Layer 4 of a small transformer language model trained on English Wikipedia (21 layers, counted from 0, width 128).
A neuron adds its activation times its output weights to the MLP's output. To switch it off is to set its activation to zero at one token and run the rest of the model.

Output weights of the MLP neurons that the questions are about. A number n stands for (n - 500) times 0.00039.
n3: 590 472 449 521 546 498 459 456 677 498 529 537 586 545 541 412 397 449 467 488 513 508 551 597 502 566 641 520 572 569 533 437 557 464 498 527 462 466 486 366 410 414 546 396 696 436 457 500 423 341 511 462 474 504 626 532 423 596 518 563 436 504 431 493 473 632 639 551 513 568 458 648 491 505 474 465 410 498 485 691 457 412 462 474 365 586 412 561 460 315 602 424 533 518 460 437 626 583 605 498 470 602 614 516 548 653 581 500 444 485 502 498 472 529 672 453 444 608 432 437 520 457 594 360 508 604 636 472
n31: 557 522 566 343 480 444 531 411 472 548 553 661 540 500 634 647 592 514 548 449 577 515 444 492 584 729 552 524 311 577 427 335 500 604 468 360 603 600 595 374 413 537 547 358 511 443 446 497 354 540 489 549 589 526 382 305 472 470 450 431 429 553 529 610 625 656 493 474 537 603 413 575 536 548 562 553 471 532 521 593 732 459 537 569 357 452 470 492 492 521 402 437 571 537 427 554 300 367 396 546 472 373 489 378 515 739 379 468 492 491 398 425 464 686 565 529 637 533 557 345 374 586 522 402 485 544 626 564
n82: 435 298 615 573 431 529 404 563 619 544 638 410 562 465 409 516 374 492 481 267 625 472 479 608 601 626 416 564 631 369 517 453 524 467 440 505 560 556 472 407 500 632 520 383 672 542 335 428 630 531 622 503 423 572 575 421 445 461 563 500 389 288 355 472 518 500 639 429 584 442 511 514 500 520 404 512 417 492 461 647 583 332 369 744 415 553 522 524 566 494 612 579 424 316 470 447 486 509 273 575 564 636 472 549 376 595 409 524 398 518 459 577 605 666 462 375 578 399 611 543 425 653 598 541 492 603 504 575
n190: 503 528 506 524 492 517 523 540 293 470 607 715 291 579 627 613 648 482 474 450 582 461 686 467 660 537 491 527 517 591 478 465 480 408 485 503 503 494 400 333 565 445 601 465 599 394 646 448 541 527 449 588 438 248 527 649 455 521 688 642 590 564 394 548 322 491 450 471 410 448 412 549 548 472 410 444 663 362 640 277 240 528 600 558 561 443 431 410 503 405 430 585 547 401 477 554 306 610 513 560 560 466 551 648 574 550 585 409 482 449 646 491 635 359 554 422 717 506 608 482 375 482 553 631 653 546 687 735
n227: 440 610 429 576 674 512 579 540 698 643 406 470 579 308 528 359 554 500 574 353 388 518 666 529 421 426 313 480 538 500 558 707 481 474 452 574 503 690 659 493 565 465 530 475 773 355 441 713 611 340 549 471 476 312 479 493 720 437 452 484 433 433 134 454 430 539 443 455 465 563 423 476 422 486 371 590 390 449 546 468 510 293 350 470 507 565 435 528 413 685 439 452 439 758 570 522 389 521 444 510 365 484 424 629 264 357 543 567 513 535 588 600 614 479 452 539 483 456 493 839 441 395 561 491 413 589 606 615
n231: 441 581 454 535 496 547 511 517 622 624 648 505 569 530 399 575 505 460 557 436 468 433 641 454 498 564 443 481 397 486 536 479 384 565 417 409 452 493 573 486 597 611 629 555 500 514 421 484 452 507 383 484 536 498 455 462 507 431 571 604 407 502 463 514 457 671 329 658 480 551 555 362 607 598 410 394 451 468 454 666 532 514 583 603 536 476 526 581 505 500 477 431 332 507 345 563 560 507 387 407 473 397 573 429 451 653 452 603 526 374 502 386 486 576 502 421 464 464 568 423 297 453 471 500 434 566 375 519
n233: 500 439 583 575 649 287 330 574 594 395 539 303 357 332 459 607 658 360 776 516 615 536 430 586 452 537 573 533 535 473 649 500 547 515 441 582 916 425 476 378 469 616 445 573 571 452 545 267 503 395 605 500 522 463 639 650 457 509 473 589 369 585 580 608 528 353 447 509 477 533 564 444 540 544 522 472 660 394 572 516 576 663 450 598 617 443 512 517 544 714 474 491 553 588 445 451 568 582 655 604 476 578 464 459 700 547 350 389 506 455 545 486 607 475 538 664 438 554 548 408 479 539 351 402 516 543 535 370
n403: 517 588 490 537 378 563 599 500 535 328 349 281 370 464 486 588 627 709 500 660 487 420 634 517 587 600 719 295 404 412 517 398 500 576 487 663 631 590 456 571 503 426 374 393 391 530 592 497 471 328 387 796 634 440 273 459 365 470 549 625 552 464 431 523 395 500 500 546 513 449 607 387 513 469 600 460 306 399 428 385 366 582 490 554 503 509 540 439 448 451 487 354 264 542 484 481 394 427 543 586 439 171 520 297 687 587 547 588 708 354 503 313 493 479 630 398 675 341 719 544 586 520 421 283 485 290 526 473
n408: 413 458 646 661 527 390 577 515 671 530 550 488 516 329 437 450 647 464 523 630 204 489 586 491 524 436 448 659 526 418 598 412 471 664 631 459 705 446 509 482 460 684 494 543 744 473 576 616 514 447 535 573 518 528 431 452 618 350 453 594 399 497 500 479 508 461 440 465 636 584 627 635 387 447 327 439 459 477 294 564 506 470 457 564 539 315 509 460 538 638 541 358 442 523 523 305 555 528 478 353 492 466 583 412 675 644 512 416 494 640 553 616 630 683 331 513 601 627 568 315 586 595 442 508 559 400 334 500
n428: 456 571 601 400 517 345 585 375 574 521 495 571 432 463 350 384 417 475 518 402 550 453 571 569 473 477 432 463 526 587 478 495 364 590 603 437 636 462 546 353 352 375 451 618 436 644 546 369 255 462 583 473 561 593 715 388 574 514 384 551 563 652 423 505 488 457 607 539 680 505 466 641 410 523 444 505 572 389 591 509 420 596 615 484 519 571 562 640 516 580 505 416 508 589 448 485 356 694 526 591 394 657 449 669 385 702 497 568 433 558 497 413 511 565 520 497 378 418 433 478 465 519 475 382 458 679 472 567
n446: 310 585 472 519 625 660 570 549 584 598 531 474 470 397 497 497 694 600 568 460 693 459 410 241 362 509 405 405 552 519 349 582 494 412 350 416 382 682 394 535 609 269 623 475 490 510 372 537 435 452 652 586 294 597 287 458 404 477 531 525 469 395 309 567 550 455 568 556 302 599 320 484 573 507 665 533 560 691 279 713 669 471 364 412 373 536 481 269 447 585 441 441 509 429 596 640 582 293 538 554 411 534 522 525 506 416 639 366 497 671 573 542 500 480 647 462 687 412 462 520 551 513 612 506 483 406 715 480
n449: 515 455 471 435 405 439 545 309 609 615 628 467 509 272 600 680 591 476 592 589 722 573 497 509 613 525 534 494 449 497 451 541 451 634 306 339 619 553 432 488 543 440 560 491 494 405 412 446 531 468 418 493 494 489 492 497 472 527 514 494 683 592 535 441 344 479 680 272 446 548 500 433 452 472 672 596 596 683 593 398 625 503 411 714 352 352 432 591 488 404 552 535 471 425 589 418 382 386 360 518 560 344 387 474 458 583 464 500 626 589 430 545 497 321 432 317 466 387 591 458 529 650 778 379 390 510 492 533
n474: 284 385 633 446 408 432 632 548 580 388 494 649 540 512 421 571 587 456 423 533 475 633 429 512 522 414 451 575 563 321 461 389 570 354 531 488 422 465 506 541 343 448 302 479 661 623 500 497 588 528 691 518 371 425 395 583 420 430 355 543 396 671 528 619 500 748 610 534 625 389 424 739 536 322 471 489 543 491 974 497 507 481 723 420 385 450 519 479 559 537 540 546 418 415 524 422 561 510 392 581 552 404 579 503 512 677 542 420 316 497 568 584 542 415 609 606 442 341 560 535 641 346 633 480 440 643 243 419
n478: 543 525 440 699 528 673 471 418 624 509 530 444 551 688 481 563 415 599 733 678 470 455 606 497 531 368 261 464 567 542 428 419 671 533 703 625 598 564 417 234 497 680 298 539 481 396 464 415 562 549 509 490 600 538 626 370 503 398 446 473 305 399 581 692 582 485 435 575 536 497 527 368 570 516 576 437 374 527 321 411 510 369 468 540 488 448 418 615 491 470 413 750 432 488 559 392 603 567 549 597 521 389 684 554 483 512 426 649 573 598 566 532 413 564 616 281 497 590 658 484 488 570 516 466 450 417 246 509
n489: 576 406 611 365 589 386 462 464 384 620 449 591 336 484 488 487 301 562 512 653 604 539 498 521 566 613 625 397 437 463 578 412 459 516 391 576 537 476 605 435 598 550 664 445 510 414 515 523 445 350 502 436 534 541 299 490 531 643 581 498 484 601 465 547 507 535 559 438 482 468 378 536 439 413 466 508 595 437 456 490 512 543 461 493 505 529 528 429 370 500 609 458 539 445 530 536 425 367 609 462 370 387 699 544 534 461 435 652 432 485 500 592 584 480 473 382 498 482 571 495 465 455 473 546 575 636 411 442
n491: 543 457 474 543 439 565 406 484 533 463 489 505 531 508 528 555 470 662 620 381 458 439 495 558 562 492 420 598 503 513 648 584 405 542 378 542 434 532 492 468 459 693 541 474 522 532 421 454 461 439 413 632 415 597 510 489 369 366 398 605 580 585 547 375 416 495 468 482 456 444 487 574 538 455 414 332 345 547 329 491 477 476 592 524 416 628 428 539 390 439 628 440 461 575 319 566 566 486 420 447 355 490 492 712 649 479 443 619 302 426 511 568 552 647 606 326 723 419 519 685 532 574 530 512 691 552 611 516

Each question names a token from some text and the token that comes next. It shows the activations a of the neurons there, in the order above. A number n stands for (n - 500) times 0.0068.

Then comes g, the gradient of the next token's log-probability with respect to the MLP's output, scaled to length 1. A neuron's effect is roughly proportional to its activation times (output weights . g). A number n stands for (n - 500) times 0.00074.

"\n\n", then "=== "
a: 479 491 494 475 494 476 478 484 487 494 494 498 477 478 652 499
g: 480 280 339 475 568 378 567 357 486 478 439 658 369 514 510 497 379 514 615 576 490 601 285 611 653 270 565 475 731 576 416 310 358 476 228 528 640 476 524 268 649 385 559 351 516 677 552 493 501 604 428 367 450 586 582 434 537 437 412 387 433 565 360 487 560 547 577 697 698 528 404 751 559 339 386 408 217 653 510 616 419 612 614 308 547 573 507 701 462 718 660 672 468 526 518 694 319 451 376 588 578 372 490 544 670 465 460 257 309 606 566 715 516 400 497 399 660 481 492 587 421 529 686 581 409 401 596 418
Switching off which neuron hurts the next token most? n489

"primary ", then "=="
a: 489 497 484 490 500 483 488 667 500 482 482 482 494 491 476 480
g: 438 389 607 716 541 571 555 445 597 509 528 635 385 611 289 568 595 572 369 713 409 484 485 739 557 600 433 638 550 510 600 98 463 471 316 373 520 573 550 590 471 600 746 595 479 592 366 422 535 481 309 506 584 611 574 722 543 644 496 475 497 558 356 441 484 563 317 362 585 440 137 498 401 587 375 515 377 428 572 551 475 335 489 514 519 253 234 580 451 537 510 369 457 485 559 392 631 542 625 343 449 458 506 695 389 635 443 626 385 636 370 597 663 606 506 569 499 458 590 544 476 757 371 526 339 441 576 203
Which neuron, switched off, raises the next token's probability most? n403

"Gold", then ";"
a: 490 485 487 499 476 500 487 475 476 489 480 500 480 616 609 518
g: 539 422 500 571 431 619 523 441 630 497 464 577 360 438 479 631 514 619 591 620 624 433 501 501 666 594 396 690 658 449 120 413 581 702 586 359 421 442 510 502 357 291 552 360 622 459 640 579 713 437 522 406 523 545 576 453 410 243 561 491 237 593 475 408 444 839 515 397 521 564 393 296 288 558 502 412 258 616 434 568 538 499 489 535 435 530 592 627 618 336 670 704 546 422 410 423 621 565 444 593 799 668 316 524 311 357 485 606 532 347 436 438 411 286 466 486 605 687 658 512 540 435 389 495 565 368 402 603
Switching off which neuron hurts the next token most? n478

"am", then "ing"
a: 480 475 595 481 482 488 477 569 702 481 492 499 475 492 477 477
g: 609 444 278 516 411 505 523 364 476 286 616 426 648 367 522 585 484 365 458 521 439 329 648 400 487 327 361 259 528 268 513 600 552 592 665 689 501 458 625 611 553 594 417 551 697 353 401 655 618 496 548 637 441 669 400 248 575 486 729 542 443 461 471 325 632 524 691 521 523 720 700 435 479 755 440 751 694 381 457 404 474 672 537 493 491 614 543 486 477 328 376 273 393 559 435 378 570 462 260 379 377 486 490 582 604 386 569 512 265 629 340 309 660 553 481 528 421 549 637 492 693 506 574 375 584 538 488 500
Switching off which neuron hurts the next token most? n408

"| ", then "4"
a: 531 496 477 493 488 475 492 477 494 476 488 476 476 498 682 495
g: 505 554 613 558 281 318 619 539 664 576 436 437 405 585 453 377 451 628 492 359 210 533 422 580 485 782 855 456 587 507 529 601 453 548 646 534 399 565 513 773 336 644 587 497 469 436 516 408 209 509 489 778 450 298 564 651 510 303 304 419 576 491 679 594 482 321 419 533 581 486 460 585 342 543 395 431 441 534 556 629 191 520 445 404 506 464 387 419 448 449 553 334 572 634 549 449 462 504 329 564 544 682 603 407 461 672 484 678 386 389 471 335 640 434 657 547 646 371 509 581 520 590 687 513 347 327 599 454
Which neuron, switched off, raises the next token's probability most? n489

"fund", then "s "
a: 480 488 486 539 495 544 484 485 475 495 542 500 479 476 478 475
g: 466 431 744 458 333 613 256 382 560 529 398 407 624 453 307 555 563 461 550 618 101 455 410 443 443 569 448 664 455 538 455 433 414 558 482 552 528 353 629 410 650 583 606 320 381 362 272 536 466 412 612 553 416 341 538 519 415 571 420 368 757 526 468 349 674 480 333 506 597 501 476 516 437 428 713 513 241 404 686 684 634 443 494 539 536 712 271 425 542 750 655 476 571 552 484 559 604 379 377 762 714 445 588 422 508 671 451 615 635 531 567 383 608 482 404 349 571 698 429 529 466 314 395 608 552 598 493 533
Which neuron, switched off, raises the next token's probability most? n190

"ities", then ". "
a: 482 478 479 481 596 477 482 483 490 481 482 494 497 484 475 477
g: 480 668 391 453 562 755 675 605 623 623 464 409 413 476 592 482 446 405 533 411 543 356 444 465 370 587 400 587 429 724 513 602 648 285 552 614 468 637 542 517 718 703 421 289 379 337 597 495 404 358 539 371 437 589 554 257 548 606 614 429 554 645 301 607 434 740 246 516 464 454 586 475 468 511 377 574 468 553 665 402 669 360 800 455 410 293 710 350 345 545 381 469 368 573 533 729 472 589 296 569 480 281 468 597 487 328 486 508 297 442 500 690 436 484 484 540 492 642 280 623 442 658 613 491 481 430 465 524
Switching off which neuron hurts the next token most? n227

"; ", then "Format"
a: 487 554 495 483 493 475 499 475 483 480 481 491 489 485 708 494
g: 472 465 596 447 416 673 519 645 499 606 701 223 396 359 436 564 438 643 354 608 450 393 598 637 809 595 604 512 490 530 630 598 384 525 556 144 415 412 686 701 273 471 683 394 653 501 570 563 335 473 612 599 488 712 531 433 467 511 531 494 401 288 351 555 574 288 583 523 313 528 670 581 407 509 529 579 631 422 448 428 492 567 313 454 579 478 363 533 262 321 523 426 667 347 688 389 545 347 405 531 506 373 460 497 419 472 596 460 681 593 626 552 623 485 245 444 449 547 452 355 774 635 487 424 596 455 426 506
Switching off which neuron hurts the next token most? n489

"|", then "\n\n"
a: 475 489 478 486 497 476 477 476 500 484 499 489 823 481 478 486
g: 449 541 410 453 386 612 467 541 891 466 562 459 509 278 519 499 368 501 640 370 478 554 430 449 489 476 425 681 583 392 367 634 502 495 593 515 459 324 640 582 461 342 383 483 486 267 739 606 691 662 517 413 380 452 474 483 540 398 659 654 482 558 399 521 449 513 507 749 648 595 477 438 490 695 209 584 526 429 644 351 683 533 397 258 476 598 456 291 371 535 500 297 529 455 692 505 587 515 434 500 417 521 495 292 422 578 652 481 180 506 684 651 529 442 665 514 383 747 448 418 411 530 611 292 456 446 683 594
Switching off which neuron hurts the next token most? n474

"\n", then "\""
a: 476 482 482 477 486 476 479 485 493 490 494 497 482 477 569 482
g: 445 510 550 433 514 374 314 503 668 515 449 428 477 496 670 437 541 303 533 530 777 359 500 547 514 473 599 392 438 358 411 483 429 498 573 830 368 421 694 760 301 530 385 533 524 510 675 487 732 399 640 446 282 550 409 401 460 603 523 509 440 481 479 534 444 546 531 418 546 709 261 433 493 664 646 647 645 466 416 485 633 663 712 551 475 659 525 350 536 409 442 556 380 378 586 547 419 362 456 474 482 663 233 467 228 579 649 615 592 575 348 489 574 397 740 401 222 443 669 405 638 529 358 432 552 591 378 343
Switching off which neuron hurts the next token most? n489

"Jersey ", then "City"
a: 489 498 497 486 500 533 498 484 478 477 485 617 498 495 475 480
g: 356 423 412 534 504 502 658 495 267 608 418 277 485 522 494 308 638 319 685 634 516 720 525 467 601 731 616 567 485 542 398 585 650 328 475 440 367 583 447 567 298 406 614 366 541 560 428 319 412 408 820 549 333 516 623 489 542 455 373 446 400 326 636 424 370 398 652 196 608 475 553 419 500 446 630 373 450 599 494 725 494 598 634 535 481 575 602 638 513 440 753 473 469 386 480 583 573 655 479 504 693 343 308 482 600 449 334 362 468 411 571 716 791 465 351 442 506 302 661 514 479 441 682 532 505 450 505 453
Switching off which neuron hurts the next token most? n449

"; ", then "B"
a: 483 475 486 491 491 475 485 477 484 478 494 492 476 490 715 493
g: 645 278 573 436 652 527 476 445 348 465 601 766 462 490 700 504 500 474 396 353 565 382 479 531 414 390 466 357 366 542 728 696 554 438 536 689 328 511 400 380 626 638 366 443 458 389 545 622 695 338 547 446 396 541 325 490 362 520 729 480 452 595 593 371 438 561 591 385 324 342 537 550 613 504 751 673 793 236 642 501 759 496 498 567 492 662 302 575 622 459 393 527 214 400 483 482 569 399 452 530 523 373 488 592 428 402 504 583 514 442 386 482 483 505 473 402 571 779 519 317 555 632 436 434 497 757 417 376
Switching off which neuron hurts the next token most? n489

"E", then "dis"
a: 483 482 491 495 484 490 491 486 492 475 491 484 475 674 523 496
g: 384 323 486 590 454 557 773 221 372 312 459 530 602 538 480 435 500 515 495 423 363 489 579 314 613 435 514 533 557 712 425 655 463 298 447 337 649 389 328 411 725 502 390 618 566 707 339 354 710 387 751 595 531 642 404 648 563 605 245 471 456 452 505 525 401 469 616 642 558 455 399 465 491 649 647 480 414 551 265 517 676 522 620 555 551 602 518 541 414 734 425 725 445 581 536 377 655 375 366 312 480 574 652 458 397 452 444 608 428 523 425 624 656 504 500 400 187 657 422 492 705 419 443 574 408 432 531 410
Switching off which neuron hurts the next token most? n478

"A ", then "28"
a: 496 475 497 487 500 479 490 743 478 475 476 497 475 489 476 496
g: 454 744 754 428 366 602 469 465 594 664 509 561 395 471 577 247 510 621 400 502 385 633 492 434 764 708 644 574 623 537 728 319 430 483 540 432 475 459 590 506 307 432 701 568 700 355 491 345 321 739 494 538 377 310 446 583 462 492 401 477 656 481 549 524 436 500 366 559 548 410 494 597 394 432 486 403 272 584 403 446 337 489 513 305 318 383 666 448 302 454 491 429 595 466 788 556 305 550 490 758 621 380 465 499 635 610 410 404 515 503 495 304 639 444 645 613 511 435 556 377 476 591 762 469 377 345 604 508
Switching off which neuron hurts the next token most? n403